Layer 5 of a small transformer language model trained on English Wikipedia (19 layers, counted from 0, width 96).
A neuron's activation on a vector x is quick GELU(weights . x), where the dot is the dot product. Quick GELU of z is z times sigmoid(1.702 z).
The model reads these tokens: " |" " 14" "." "26" " |" " Ja" "vi" "d" " E" "h" "s" "an" "i" " Sha" "ki" "b" " Iran" " |" " 14" "." "13" " P" "B" " |" "\n" "\n" "==" "Re" "s"

The vector x that enters this layer's MLP at each token. A number n stands for (n - 500) times 0.0074.
0 " |": 440,631,727,776,459,730,398,406,313,816,365,583,389,279,237,711,620,570,571,390,687,609,384,664,457,504,255,588,488,431,826,414,400,500,372,402,407,413,572,451,695,707,502,247,408,619,492,443,585,437,230,407,499,397,748,657,353,576,658,488,616,719,706,560,196,480,617,488,314,596,497,733,196,757,478,517,568,474,507,576,461,461,421,293,525,569,324,509,631,386,575,585,390,169,740,692
1 " 14": 551,457,778,735,396,719,626,462,254,618,325,675,414,283,308,541,738,555,531,322,509,538,424,751,360,538,474,803,374,444,836,433,344,272,625,355,348,368,475,368,661,780,463,292,442,374,443,650,744,413,392,382,410,447,718,547,427,639,426,411,626,578,443,310,360,537,555,644,498,628,525,674,171,689,499,556,423,649,511,580,380,543,483,184,466,575,295,670,650,310,474,610,289,268,768,673
2 ".": 437,553,862,869,406,498,395,402,271,774,493,581,533,237,368,534,571,553,500,245,560,563,357,650,251,451,247,571,511,422,768,400,345,431,490,539,373,260,477,288,669,640,411,247,534,560,435,486,605,370,250,561,732,310,652,692,482,593,568,455,652,716,631,306,229,588,640,681,285,700,607,575,130,712,485,535,494,491,474,639,397,531,531,463,421,560,348,472,444,335,583,469,253,409,548,691
3 "26": 451,557,704,628,489,654,486,388,454,690,326,622,472,406,376,579,740,490,523,389,436,508,433,676,325,556,451,770,436,379,817,448,364,407,584,571,330,366,460,325,445,563,395,300,205,460,220,549,763,428,315,540,419,429,628,755,461,740,612,504,588,689,499,288,371,653,610,599,312,674,516,727,52,572,529,425,273,710,459,564,419,516,487,403,468,651,137,611,574,249,415,519,275,280,780,685
4 " |": 451,649,655,698,485,754,359,390,359,755,347,614,476,203,270,694,698,569,579,382,712,613,361,699,421,554,323,725,526,490,835,479,396,482,397,565,406,382,536,437,596,629,462,271,358,596,451,494,561,524,324,489,555,320,745,739,452,636,597,495,741,842,631,552,189,450,613,539,376,648,508,711,141,711,456,420,557,545,486,516,446,424,395,343,465,553,348,454,580,345,547,531,356,239,774,718
5 " Ja": 299,527,738,642,338,465,501,514,86,743,318,704,377,252,333,663,704,511,375,395,707,538,391,707,442,461,541,716,445,517,786,434,385,267,495,516,265,644,620,506,641,669,594,340,407,501,492,630,542,622,360,414,555,170,755,733,312,487,671,524,603,547,529,426,421,575,637,562,368,623,444,521,245,948,503,676,401,562,548,774,437,705,531,331,409,602,443,519,606,312,495,600,346,285,654,591
6 "vi": 337,486,655,680,558,497,590,242,316,604,420,587,416,351,228,650,640,560,347,487,560,709,291,708,382,470,443,691,584,515,865,231,398,590,430,603,180,437,458,576,645,584,341,331,500,512,473,673,526,672,147,538,540,327,646,619,326,768,502,572,547,537,489,222,507,553,662,699,550,465,333,548,323,732,741,479,468,621,494,664,430,745,431,448,305,655,178,672,547,378,519,687,565,412,854,556
7 "d": 509,735,536,530,527,453,456,226,427,772,465,671,500,229,482,538,520,655,581,518,595,799,248,575,465,638,491,800,643,618,826,480,202,301,531,580,309,214,519,424,640,660,328,173,349,554,390,620,454,829,307,582,552,290,668,454,463,598,390,558,540,578,773,185,383,508,632,546,356,655,504,652,271,578,747,538,532,506,508,528,380,695,497,439,266,684,307,517,612,424,484,576,481,409,738,565
8 " E": 515,576,665,761,352,379,329,487,211,906,405,615,380,389,319,586,706,555,476,359,677,571,269,724,412,544,526,701,326,536,779,350,448,215,424,413,400,486,499,535,657,423,364,228,404,327,377,596,671,529,280,521,469,300,623,553,357,532,631,510,686,513,644,377,448,575,561,532,439,667,450,674,124,805,417,506,388,480,533,618,170,679,427,552,449,636,201,488,558,340,483,465,251,320,837,453
9 "h": 488,591,598,776,412,580,360,365,347,746,459,363,358,167,573,547,562,537,244,578,710,628,348,615,390,564,445,836,570,576,577,465,521,318,465,579,259,560,445,194,623,631,479,397,507,551,510,702,741,640,586,516,551,432,749,781,306,621,474,417,470,722,712,483,508,676,701,726,514,768,376,583,189,871,569,626,373,584,371,573,446,612,579,611,397,674,302,574,545,274,554,658,522,337,781,440
10 "s": 537,603,508,598,343,670,201,648,215,565,337,472,374,335,414,645,549,563,480,267,562,659,290,642,474,547,457,859,716,540,872,581,396,304,580,606,260,452,516,399,571,831,368,337,395,544,496,748,542,470,434,473,513,391,753,618,585,614,622,644,554,640,583,487,496,729,801,721,397,516,554,609,249,657,569,683,539,571,413,545,398,663,409,603,265,584,172,558,633,197,452,530,407,419,754,712
11 "an": 318,560,734,635,327,557,335,492,544,758,260,713,376,428,461,595,537,624,456,514,409,590,383,581,445,560,389,690,613,556,891,493,419,426,520,663,341,455,361,593,747,778,384,218,352,346,442,862,614,736,164,377,569,298,683,629,458,759,595,442,786,653,592,427,469,604,611,607,560,480,570,533,227,734,581,491,427,585,488,572,411,708,432,489,232,677,347,546,511,139,532,554,515,356,598,783
12 "i": 318,582,556,541,459,654,590,335,466,690,516,644,334,388,411,625,576,602,383,618,452,614,323,744,548,596,414,693,638,525,806,412,261,459,264,394,206,317,500,510,531,804,504,220,325,479,321,760,581,664,279,417,478,292,625,682,576,773,738,582,700,573,563,348,505,703,649,523,499,549,351,643,193,733,656,499,495,666,585,622,410,642,344,578,194,631,404,412,528,369,517,455,228,305,710,663
13 " Sha": 418,607,633,628,400,420,480,418,131,781,417,616,389,143,431,693,717,595,398,414,705,627,322,674,595,523,609,653,536,444,734,465,286,245,567,673,247,627,523,412,642,792,414,210,471,473,281,684,513,678,356,482,569,379,605,845,442,490,595,629,510,574,534,347,457,565,600,587,372,648,471,639,325,869,496,531,434,510,539,678,386,862,476,366,430,580,303,532,594,244,402,622,290,272,685,427
14 "ki": 312,725,502,592,430,531,502,277,392,805,442,572,323,224,456,620,699,703,352,496,737,557,356,546,397,656,483,677,538,589,618,409,451,497,354,686,148,495,635,334,662,660,305,228,324,493,434,795,530,656,323,547,408,431,645,728,315,622,503,598,547,542,481,337,384,695,568,551,363,501,387,563,380,791,683,409,516,631,447,734,354,775,399,434,238,647,320,654,422,127,516,553,305,305,563,641
15 "b": 436,653,486,677,325,619,540,164,361,518,537,581,519,373,383,596,771,716,511,383,590,616,231,565,349,663,605,848,602,683,666,402,446,353,428,759,296,383,479,346,607,937,342,235,320,557,392,575,488,584,430,460,504,277,762,420,420,663,623,493,716,618,682,235,441,497,614,521,283,494,537,677,352,789,564,709,478,603,454,472,514,689,368,472,383,740,425,567,601,308,669,531,396,380,688,550
16 " Iran": 317,681,618,676,428,448,512,470,432,646,396,704,401,198,379,645,553,734,469,453,644,589,257,593,491,438,602,669,435,467,788,573,496,324,451,576,407,397,493,447,527,738,655,265,312,428,369,643,690,711,242,483,496,304,501,872,529,663,664,573,659,593,529,290,487,652,511,456,516,739,512,517,326,789,479,639,341,472,416,676,281,646,425,362,343,735,335,516,465,103,618,650,273,190,752,629
17 " |": 448,612,652,657,458,737,446,345,298,745,370,573,515,242,228,751,632,567,595,349,705,589,396,609,512,527,350,647,452,546,822,484,379,518,317,404,422,353,475,461,756,773,441,138,434,634,361,566,626,516,298,490,496,384,712,662,433,602,599,446,622,808,548,553,220,445,604,440,412,547,426,701,222,788,431,507,552,461,499,532,383,571,388,288,450,648,361,412,615,324,609,577,357,218,790,733
18 " 14": 562,479,777,688,397,704,615,449,248,621,314,667,388,246,314,567,744,547,573,325,507,545,416,765,380,546,498,775,328,467,848,466,406,318,595,362,327,349,423,371,675,751,475,238,453,369,405,677,787,429,404,425,422,464,675,559,457,653,430,371,645,625,429,296,376,511,552,640,503,590,478,682,154,658,514,561,418,655,497,594,390,585,493,164,495,606,313,651,646,260,474,603,301,317,750,687
19 ".": 472,597,844,826,381,518,378,360,249,782,475,584,524,221,388,544,528,537,506,256,485,528,334,664,264,459,273,604,458,472,796,412,361,445,491,573,359,256,472,281,673,606,408,171,571,486,384,500,661,415,338,575,741,332,643,761,523,579,546,414,644,702,642,273,264,573,625,701,314,714,576,607,128,667,528,551,437,486,477,659,364,516,522,502,386,614,392,452,491,301,549,463,271,485,583,671
20 "13": 562,519,733,652,402,675,578,334,393,621,347,553,447,234,324,616,689,523,559,409,378,579,475,712,359,583,442,757,436,391,823,518,257,351,558,566,345,263,380,332,465,670,440,315,235,451,194,586,712,441,324,526,446,445,569,690,472,711,581,479,590,712,527,291,418,572,581,638,353,664,544,736,27,591,568,395,347,729,540,544,361,472,521,357,465,660,211,535,561,294,400,582,239,315,711,588
21 " P": 582,655,599,771,269,436,426,507,158,687,379,415,486,162,272,632,612,649,428,342,612,655,302,678,483,434,547,860,512,593,800,517,306,242,395,516,357,344,599,531,596,625,378,351,547,386,548,547,602,421,477,398,433,248,619,619,470,574,666,447,749,607,705,317,445,680,501,494,376,604,446,776,175,825,402,502,557,536,461,536,323,633,419,359,454,690,221,424,561,482,578,576,223,441,742,472
22 "B": 470,547,611,647,439,488,364,421,460,655,338,449,446,377,395,658,738,746,409,412,459,591,146,546,346,532,395,762,367,570,756,493,434,311,427,773,283,360,441,358,682,661,400,177,460,327,411,710,711,376,487,501,529,423,628,718,435,645,540,426,764,468,590,233,266,525,635,446,316,653,504,860,251,746,321,379,376,484,431,560,395,540,631,554,445,698,304,658,612,395,605,823,473,396,750,483
23 " |": 449,651,573,650,476,741,414,354,329,677,314,535,481,148,289,708,635,520,608,383,684,525,336,635,500,577,293,726,467,554,820,510,364,501,408,558,371,374,466,468,697,636,398,178,406,597,358,617,654,522,440,520,533,414,725,760,435,594,577,436,697,835,529,565,212,435,629,488,451,616,483,739,165,775,417,454,563,495,468,515,346,360,421,367,403,635,388,447,645,344,574,604,388,261,827,745
24 "\n": 441,616,750,714,380,730,315,477,368,706,377,581,335,288,377,593,498,630,620,344,747,561,503,617,419,437,374,616,599,621,923,410,214,556,411,486,364,338,395,400,620,760,433,180,556,522,495,450,706,521,299,318,470,487,784,632,536,501,631,506,486,497,643,269,352,504,636,531,278,580,330,769,131,677,516,612,483,445,621,689,296,526,470,402,542,630,250,408,468,303,619,582,276,348,798,571
25 "\n": 426,575,634,701,261,740,361,649,437,784,370,460,414,214,403,580,462,696,628,397,745,615,496,590,356,526,295,528,480,555,673,311,266,391,493,532,366,359,384,505,651,777,464,154,475,579,469,517,603,536,342,315,476,435,872,654,523,466,646,495,524,511,702,279,351,387,687,635,295,554,460,792,270,503,415,531,547,444,653,642,337,459,508,471,523,581,196,501,415,342,489,735,193,233,740,526
26 "==": 420,380,693,878,244,573,416,583,462,645,469,406,382,87,323,430,541,791,579,549,695,664,517,578,413,627,365,546,560,424,549,445,416,340,488,539,338,412,591,435,734,614,348,23,548,545,500,500,637,447,320,441,501,426,809,717,448,703,585,527,649,694,565,550,333,446,495,534,418,627,528,786,371,586,451,530,595,611,632,649,379,549,605,285,631,500,202,382,382,401,409,610,246,177,752,642
27 "Re": 317,498,701,704,388,469,425,602,123,795,440,587,351,250,349,655,633,591,661,228,686,656,300,666,315,439,684,649,415,582,686,326,319,188,464,294,378,549,529,504,592,669,287,260,348,514,610,661,611,429,341,504,494,363,704,510,413,460,568,327,648,712,793,478,399,683,551,592,337,541,510,880,274,700,544,394,439,567,378,501,440,526,545,524,502,583,366,483,677,275,582,588,434,386,787,536
28 "s": 574,517,672,648,492,579,336,612,187,556,271,495,531,484,354,600,620,536,439,282,567,771,451,522,508,512,487,748,729,471,870,487,232,392,583,523,345,411,673,343,530,575,589,305,524,513,604,853,585,393,452,417,533,556,812,609,610,612,732,444,426,750,650,466,413,703,849,775,451,499,391,616,226,770,481,640,468,493,554,637,505,555,489,642,376,579,446,592,671,227,537,617,369,257,845,530

Each question shows the input weights of one neuron of the MLP. A number n stands for (n - 500) times 0.0016.

n424: 571,500,608,481,647,484,398,455,439,508,435,569,665,292,548,532,363,519,472,559,467,503,450,590,380,524,503,529,616,600,470,607,627,557,424,596,336,403,632,530,505,454,547,483,735,433,514,500,620,514,377,461,490,416,286,426,592,457,520,440,441,393,445,607,516,383,454,559,665,486,478,492,452,489,414,428,561,422,406,594,495,455,537,632,528,457,430,620,385,687,506,279,560,322,371,635
On which two tokens does it fire most, strongest first? 19 ".", 2 "."

n200: 503,503,413,385,632,429,536,447,562,526,331,387,536,390,573,701,319,490,719,576,562,234,259,642,453,550,478,380,525,382,653,558,480,371,494,576,567,560,401,394,541,327,371,659,612,564,663,590,503,584,514,618,467,619,382,708,599,307,432,649,480,471,662,655,608,600,457,483,497,564,594,553,491,520,539,399,533,386,510,294,450,373,550,395,620,542,570,737,544,493,438,662,491,543,462,448
Which token does this neuron like most? 23 " |"

n475: 505,434,621,275,494,422,515,494,740,547,362,452,476,558,741,455,357,708,742,511,418,425,544,640,534,497,520,497,580,571,588,725,400,474,511,503,581,494,482,570,406,264,485,375,451,466,500,519,387,532,606,494,686,517,468,443,387,463,494,488,545,463,494,574,469,523,283,509,583,381,512,427,373,639,574,615,330,467,506,363,581,386,433,569,688,589,482,447,570,473,630,518,469,500,547,518
Which token does this neuron like most? 11 "an"

n355: 665,518,452,616,300,692,446,504,333,359,632,500,584,353,683,598,396,380,599,567,486,393,724,679,238,445,531,623,595,648,323,568,511,464,424,390,533,542,590,679,430,233,468,364,373,465,572,458,438,507,427,758,503,447,295,583,478,500,542,593,555,391,597,321,760,333,382,654,285,485,650,465,458,545,344,648,446,449,481,297,469,395,521,670,562,447,599,411,515,609,478,529,462,681,496,637
On which token does it fire most, and how strongly? 19 ".", at about 0.03

n155: 434,509,466,539,577,473,545,446,548,670,248,388,391,453,237,325,459,425,315,407,512,527,473,547,486,443,565,540,398,446,428,690,693,429,565,573,417,546,584,550,314,590,565,503,406,412,506,387,452,515,595,491,469,556,667,434,509,636,487,580,476,471,411,593,390,485,553,487,500,373,609,537,471,405,467,599,696,305,420,503,528,326,546,553,394,234,533,475,345,530,371,364,557,439,396,503
Which token does this neuron like most? 10 "s"

n274: 461,504,435,475,316,542,365,338,487,310,543,322,504,773,359,481,609,308,564,610,323,414,614,48,578,512,392,332,488,525,403,483,504,634,420,358,716,418,575,692,615,491,362,315,409,327,504,415,530,525,455,243,484,383,574,496,462,381,752,588,414,713,383,508,484,654,520,203,346,544,738,386,609,474,313,597,517,520,435,561,170,600,552,413,431,682,551,492,522,858,394,453,744,237,415,685
Which token does this neuron like most? 17 " |"

n201: 595,628,607,516,463,553,511,736,460,380,592,400,576,630,470,517,603,489,511,485,468,492,524,315,531,710,325,397,531,551,473,426,579,677,320,413,598,472,611,587,614,619,569,543,544,484,505,500,443,479,523,432,448,484,529,456,589,510,486,521,500,469,553,435,669,573,343,423,586,390,371,564,582,607,452,425,378,482,579,472,340,609,424,391,432,542,573,520,583,357,503,422,543,473,528,577
On which token does it fire most, and how strongly? 17 " |", at about 0.3

n157: 497,416,578,497,483,480,459,323,400,448,507,573,514,490,323,540,650,573,490,607,720,461,476,418,537,236,490,701,523,645,428,544,701,323,510,290,518,560,532,432,537,504,357,441,584,413,438,554,427,517,409,507,426,690,540,351,559,543,284,432,402,413,261,457,571,578,558,332,580,283,449,292,589,324,590,263,473,311,422,487,614,441,638,594,360,352,483,396,568,556,548,253,555,654,697,606
Which token does this neuron like most? 6 "vi"

n49: 448,500,518,289,475,468,280,611,550,511,402,438,540,398,716,397,243,493,294,579,621,620,400,380,373,486,645,456,296,397,493,528,577,542,486,609,489,434,519,468,338,574,514,533,709,503,532,553,504,739,651,615,623,511,549,474,651,331,623,556,348,528,659,379,433,360,453,542,586,496,549,674,517,434,439,418,557,540,668,507,514,711,673,295,203,399,533,530,274,468,389,291,577,500,296,284
On which token does it fire most, and how strongly? 7 "d", at about 0.19

n446: 342,528,356,536,504,539,313,554,337,554,504,725,642,446,700,393,436,261,376,490,475,698,780,486,618,603,510,177,510,356,511,693,382,354,473,313,607,657,515,568,745,309,614,580,398,584,496,561,380,557,374,541,363,319,475,473,511,441,436,564,511,608,425,277,517,553,470,580,482,463,343,445,631,389,467,680,461,541,437,374,421,496,239,416,485,377,518,463,451,456,446,431,517,280,428,618
Which token does this neuron like most? 5 " Ja"

n430: 491,403,347,438,457,546,457,434,606,360,497,446,425,423,513,598,644,519,551,503,531,661,438,522,623,539,583,559,443,519,382,343,669,703,627,465,725,627,439,518,596,342,423,446,476,439,252,353,312,420,474,358,393,549,515,569,340,494,318,654,623,678,368,584,368,405,384,312,434,690,626,485,500,430,612,460,608,576,446,464,577,353,574,533,349,515,424,535,545,466,650,591,532,548,562,438
On which two tokens does it fire most, strongest first? 23 " |", 4 " |"

n231: 425,467,549,508,517,477,611,461,447,450,500,558,512,545,473,425,515,536,517,487,490,471,492,517,559,532,447,475,570,632,416,483,578,555,516,555,528,410,496,545,572,596,452,450,546,452,564,456,449,447,525,503,545,522,510,551,442,554,421,528,491,399,508,505,594,482,509,348,522,500,382,474,474,450,549,547,441,400,420,409,450,489,545,467,469,447,536,527,586,524,554,468,435,581,553,586
On which two tokens does it fire most, strongest first? 15 "b", 6 "vi"

n55: 712,500,427,468,444,595,454,410,536,411,573,534,580,546,457,584,341,410,598,642,400,402,614,624,538,586,273,365,601,314,618,553,504,493,497,634,478,344,333,673,323,574,192,587,413,608,482,639,392,595,511,554,364,391,615,586,666,628,593,655,442,261,380,483,638,289,537,435,493,518,666,551,565,452,382,493,663,588,756,462,514,396,452,517,344,538,283,396,381,500,597,222,554,624,500,333
On which token does it fire most, and how strongly? 12 "i", at about 1.3

n498: 539,462,485,568,399,458,391,300,682,200,572,354,396,605,575,308,532,521,471,531,433,395,398,696,507,385,564,523,558,720,518,433,609,682,480,255,536,654,625,371,349,747,630,554,670,431,267,504,275,577,631,567,698,587,431,471,504,514,526,297,424,555,504,551,520,326,381,428,550,368,455,629,442,475,447,486,356,584,496,428,571,679,608,483,547,659,504,580,426,389,311,614,641,623,687,437
On which two tokens does it fire most, strongest first? 15 "b", 9 "h"

n282: 621,528,324,367,637,506,474,497,539,371,523,478,444,510,164,523,500,520,539,297,558,572,365,589,494,605,592,564,569,532,390,609,662,548,445,520,576,444,389,446,528,695,612,739,295,765,474,425,210,522,432,402,524,649,532,777,428,478,541,532,609,447,567,622,655,452,446,534,555,497,535,506,426,401,578,384,644,491,500,634,436,521,463,506,536,301,500,463,453,523,442,376,607,378,428,519
Which token does this neuron like most? 4 " |"

n156: 571,523,527,425,620,401,346,467,564,357,507,412,341,519,533,339,539,531,555,495,442,419,435,593,480,520,540,412,432,455,474,409,594,391,406,500,510,423,549,620,370,544,509,412,433,640,488,372,604,574,545,527,485,454,395,576,526,632,466,470,543,498,447,482,546,479,537,517,441,534,380,482,482,308,394,521,411,668,517,520,496,588,397,425,462,555,567,504,478,651,571,467,513,543,495,614
On which two tokens does it fire most, strongest first? 3 "26", 12 "i"

n56: 491,539,390,626,540,516,580,636,537,617,355,405,490,520,565,504,496,522,486,443,520,477,568,524,531,556,567,475,588,528,478,490,434,520,552,607,498,537,588,440,488,466,590,449,352,549,472,404,608,608,511,523,504,510,500,452,545,369,363,476,584,537,478,699,454,486,449,485,465,479,550,421,465,533,557,536,576,536,461,500,527,409,521,526,566,518,539,443,569,640,534,406,473,422,564,408
On which two tokens does it fire most, strongest first? 4 " |", 23 " |"

n121: 363,365,390,420,322,672,482,614,448,433,503,553,708,579,460,492,358,506,484,385,564,382,647,397,701,450,570,526,503,693,424,445,240,712,535,463,547,453,487,551,619,468,582,270,503,473,469,561,321,503,422,515,494,434,431,441,506,518,439,597,534,622,436,559,361,617,457,552,451,554,603,526,603,387,644,576,524,601,456,456,395,625,506,682,609,575,627,549,535,691,679,469,477,575,701,463
On which token does it fire most, and how strongly? 17 " |", at about 0.17

n217: 391,568,365,506,434,525,600,565,469,522,489,551,517,666,607,435,500,298,424,317,433,494,475,624,753,479,569,453,638,375,364,575,423,607,519,395,640,519,552,506,559,630,390,500,579,391,558,342,658,591,544,505,404,368,437,569,452,338,497,610,520,468,475,457,503,555,396,491,537,480,610,524,455,586,629,392,447,584,429,403,375,617,431,584,647,544,607,463,532,404,651,517,368,602,453,561
Which token does this neuron like most? 13 " Sha"

n503: 443,640,444,430,504,453,278,618,460,485,381,447,530,435,463,493,529,507,359,744,591,444,533,547,546,444,472,345,504,365,380,663,526,569,559,102,649,422,435,688,376,481,547,359,636,571,522,488,633,626,322,483,626,234,436,551,504,613,335,511,347,418,594,273,410,536,435,523,393,591,612,342,577,485,533,555,562,410,118,156,764,520,573,486,533,639,622,410,504,529,504,618,531,437,469,391
On which token does it fire most, and how strongly? 16 " Iran", at about 0.22

n31: 579,580,406,418,490,445,452,490,513,551,523,505,544,487,531,551,495,608,381,419,454,531,617,497,364,432,561,464,475,684,508,578,510,659,408,459,617,592,532,596,545,306,447,474,672,612,457,530,451,598,424,507,588,533,430,427,577,606,460,470,505,589,437,512,539,432,438,679,523,521,530,603,297,605,485,380,475,435,662,591,493,475,415,463,446,485,448,551,606,407,518,459,560,765,424,345
On which two tokens does it fire most, strongest first? 6 "vi", 19 "."

n264: 554,355,388,593,529,614,500,527,546,372,570,371,630,507,437,556,402,599,453,506,523,376,385,653,487,494,341,531,433,625,480,673,598,539,509,477,500,481,661,500,446,630,539,533,506,645,556,493,330,604,229,491,319,503,712,442,354,557,500,643,668,292,673,481,509,510,457,665,483,466,503,427,636,500,256,605,438,575,520,459,300,355,792,452,684,420,510,571,336,600,533,430,460,715,514,651
On which two tokens does it fire most, strongest first? 26 "==", 25 "\n"

n303: 666,422,533,568,729,552,395,568,524,421,476,384,357,372,334,479,526,527,572,526,459,509,556,645,497,385,483,425,406,424,303,544,548,523,522,381,611,463,463,625,420,393,462,589,629,580,459,587,432,485,506,500,505,648,730,565,482,682,617,573,569,583,439,503,600,668,492,347,524,303,523,379,604,446,314,544,401,611,672,506,696,481,466,557,649,598,551,442,549,527,547,524,569,320,503,480
Which token does this neuron like most? 26 "=="

n349: 411,330,548,436,586,464,610,369,604,754,456,468,537,510,629,328,622,551,585,477,540,265,390,507,377,574,544,550,471,369,303,371,462,619,462,639,534,192,601,639,516,528,676,442,556,516,520,468,263,635,475,545,556,493,264,676,544,549,377,252,384,425,500,542,570,556,684,464,541,348,692,407,619,507,470,396,373,614,462,549,392,568,506,467,660,601,510,427,521,530,466,527,301,534,433,590
On which token does it fire most, and how strongly? 14 "ki", at about 0.45

n59: 469,418,551,656,796,579,246,519,599,572,450,536,711,700,623,425,526,454,222,375,364,488,701,451,650,467,583,332,419,367,636,462,609,631,634,535,597,633,626,556,529,484,504,535,563,385,455,740,554,601,608,486,412,605,455,493,569,386,428,361,500,334,598,643,475,649,213,653,511,414,361,507,504,418,470,739,277,324,539,673,616,435,725,556,411,378,458,643,417,473,821,485,536,434,673,640
On which token does it fire most, and how strongly? 28 "s", at about 1.7

n132: 579,445,456,553,641,333,338,634,517,510,304,500,762,668,587,542,500,483,547,629,404,557,533,605,593,538,437,453,448,553,473,444,592,411,816,605,656,365,559,520,642,590,595,426,572,620,483,371,554,323,756,633,587,464,344,561,624,516,427,379,662,526,671,513,541,569,602,571,423,473,575,439,475,500,620,599,593,509,667,497,449,614,427,354,547,565,618,838,407,661,543,396,443,544,504,526
Which token does this neuron like most? 19 "."

n284: 554,449,517,313,458,780,474,516,270,523,666,309,523,597,609,453,574,325,533,611,624,443,595,571,541,444,469,589,598,516,415,393,433,503,438,703,573,544,636,555,497,480,707,430,430,573,252,269,569,477,569,547,533,181,538,467,526,753,411,555,630,424,335,693,630,500,506,427,559,632,600,456,597,450,438,516,490,553,440,443,456,412,534,471,473,465,341,494,476,546,441,275,506,583,472,650
Which token does this neuron like most? 4 " |"

n48: 461,432,534,603,679,491,349,397,600,515,595,439,665,398,405,565,617,305,586,681,648,331,395,611,304,422,468,631,365,503,578,443,525,539,626,420,543,761,450,491,567,607,494,598,660,550,587,551,323,431,605,431,444,658,565,455,576,608,509,482,608,547,398,436,534,455,497,407,546,556,625,561,642,398,370,587,506,440,605,444,601,383,526,417,448,438,650,426,553,561,622,509,586,346,426,626
On which three tokens does it fire most, strongest first? 23 " |", 4 " |", 0 " |"

n399: 614,377,439,785,536,504,540,374,441,599,380,610,571,398,653,513,394,660,466,614,632,399,629,551,297,617,700,448,783,570,371,339,538,664,647,459,711,521,427,587,654,393,770,597,504,766,511,539,571,496,574,605,599,558,302,565,429,521,577,602,583,382,478,357,570,409,521,269,734,531,489,716,684,511,556,677,716,538,413,443,549,444,479,482,403,507,567,434,397,340,485,470,395,271,367,379
On which token does it fire most, and how strongly? 16 " Iran", at about 0.39

n468: 471,283,464,345,481,466,453,595,700,427,551,336,481,428,455,563,484,405,458,414,696,526,626,409,662,521,416,610,432,494,459,560,383,469,497,506,652,623,635,344,485,707,619,705,556,685,623,590,465,282,460,569,521,506,417,395,535,570,388,497,568,617,441,353,503,506,538,483,535,693,609,330,567,597,481,468,544,575,649,659,308,660,636,460,320,398,446,372,441,424,595,417,395,526,497,374
On which three tokens does it fire most, strongest first? 28 "s", 10 "s", 9 "h"

n208: 456,348,578,656,609,452,555,517,552,517,472,563,658,538,623,594,476,538,447,483,348,539,576,230,346,490,490,562,450,555,586,514,482,668,484,665,634,544,586,353,379,619,294,609,612,530,662,354,434,503,507,467,494,480,473,427,465,597,283,356,447,497,383,453,637,337,749,423,444,453,671,387,553,479,503,376,376,408,766,688,572,437,464,483,236,358,567,431,295,702,329,448,353,472,698,662
Which token does this neuron like most? 2 "."

n505: 613,507,384,457,605,497,532,539,628,242,367,429,368,658,525,459,717,436,568,401,694,302,496,315,681,561,299,373,404,380,768,549,457,500,520,572,417,640,518,381,685,489,455,622,441,524,588,548,504,486,575,574,444,542,479,516,282,411,345,542,435,754,479,538,800,417,507,504,521,314,510,500,442,275,652,468,412,547,674,404,513,473,389,265,633,483,493,453,724,347,397,443,480,482,605,634
Which token does this neuron like most? 18 " 14"

n8: 487,490,442,311,578,537,437,622,412,517,470,526,487,444,449,436,397,513,606,433,569,387,510,597,573,554,524,536,358,540,531,600,530,469,558,545,449,453,583,463,573,450,407,511,498,459,508,333,363,442,524,476,554,438,480,432,384,441,533,597,549,557,450,520,476,436,443,687,462,524,428,432,552,487,452,498,544,621,515,480,470,545,514,535,670,518,411,589,504,508,506,388,468,532,420,523
On which three tokens does it fire most, strongest first? 10 "s", 8 " E", 5 " Ja"

n30: 428,545,429,566,702,649,510,593,434,355,423,519,333,523,373,473,448,344,704,382,569,406,664,617,656,610,538,453,465,737,549,461,510,520,299,620,419,561,716,393,484,569,604,376,484,574,431,399,364,425,441,525,475,552,638,634,297,596,628,376,601,545,396,637,618,429,432,623,596,374,581,481,402,392,355,569,641,488,399,417,525,457,491,596,610,455,540,540,562,756,374,523,516,705,305,310
Which token does this neuron like most? 23 " |"

n75: 468,365,530,479,514,480,594,544,603,532,431,503,357,413,515,524,602,606,604,480,462,395,541,526,463,508,475,530,452,491,564,250,437,660,545,330,659,554,637,448,369,628,576,607,534,549,321,447,459,468,698,600,565,604,357,378,577,605,623,567,428,611,404,429,500,523,467,516,485,379,680,500,508,386,312,787,351,489,644,688,497,399,517,526,449,546,512,602,607,615,653,482,591,452,587,468
On which three tokens does it fire most, strongest first? 1 " 14", 18 " 14", 3 "26"

n380: 535,493,526,549,538,601,431,577,582,319,381,520,497,568,546,581,460,413,409,660,520,562,653,586,453,400,539,529,517,520,500,591,633,437,425,751,495,458,641,518,540,479,513,601,555,575,559,449,397,364,465,507,533,636,560,396,539,498,700,437,396,540,452,542,572,370,676,598,322,545,533,363,463,534,602,472,475,613,649,537,515,497,369,515,648,470,518,421,558,505,487,531,469,451,495,442
On which token does it fire most, and how strongly? 28 "s", at about 1.6

n244: 488,763,333,569,566,510,466,436,382,484,592,413,465,434,538,635,529,540,532,541,537,568,654,461,523,365,546,455,321,543,386,582,541,597,394,508,560,495,525,429,528,425,458,541,437,409,479,646,414,576,382,581,443,442,354,539,511,477,623,292,554,474,418,420,508,526,535,565,468,662,655,515,551,443,516,590,455,500,361,384,535,514,439,492,527,487,621,518,290,382,449,591,367,524,410,325
On which three tokens does it fire most, strongest first? 16 " Iran", 14 "ki", 13 " Sha"

n461: 571,336,477,344,606,435,396,471,750,587,448,498,510,498,473,496,488,392,572,493,485,574,417,534,493,472,493,303,500,493,692,449,502,423,574,470,604,542,609,423,599,427,587,604,417,400,570,405,515,486,423,405,389,452,481,525,561,514,561,459,607,561,406,566,539,467,455,557,495,492,462,521,456,298,437,481,415,528,438,408,539,600,607,422,562,490,446,544,601,456,527,448,426,560,304,425
Which token does this neuron like most? 3 "26"

n404: 521,431,416,500,396,537,462,526,535,456,592,413,264,410,553,634,491,321,619,446,579,402,567,356,610,545,411,423,497,617,436,558,575,460,655,648,437,308,561,486,375,457,442,577,606,457,520,383,347,592,389,403,378,411,683,575,491,497,469,595,301,460,451,548,544,592,364,547,397,452,537,693,606,425,359,485,483,575,461,421,425,362,528,583,482,583,385,494,385,750,339,524,483,464,574,445
Which token does this neuron like most? 25 "\n"

n159: 450,531,387,398,513,343,414,468,661,432,622,395,497,534,365,590,578,619,444,513,482,348,341,477,414,437,520,470,419,599,411,529,492,619,440,516,513,333,574,686,475,661,461,487,492,554,450,624,481,523,442,595,498,492,567,539,556,574,434,440,375,548,451,497,423,523,603,428,632,478,554,513,585,350,468,424,510,406,597,432,719,334,567,270,439,513,436,416,503,400,542,437,455,489,553,435
On which three tokens does it fire most, strongest first? 17 " |", 22 "B", 23 " |"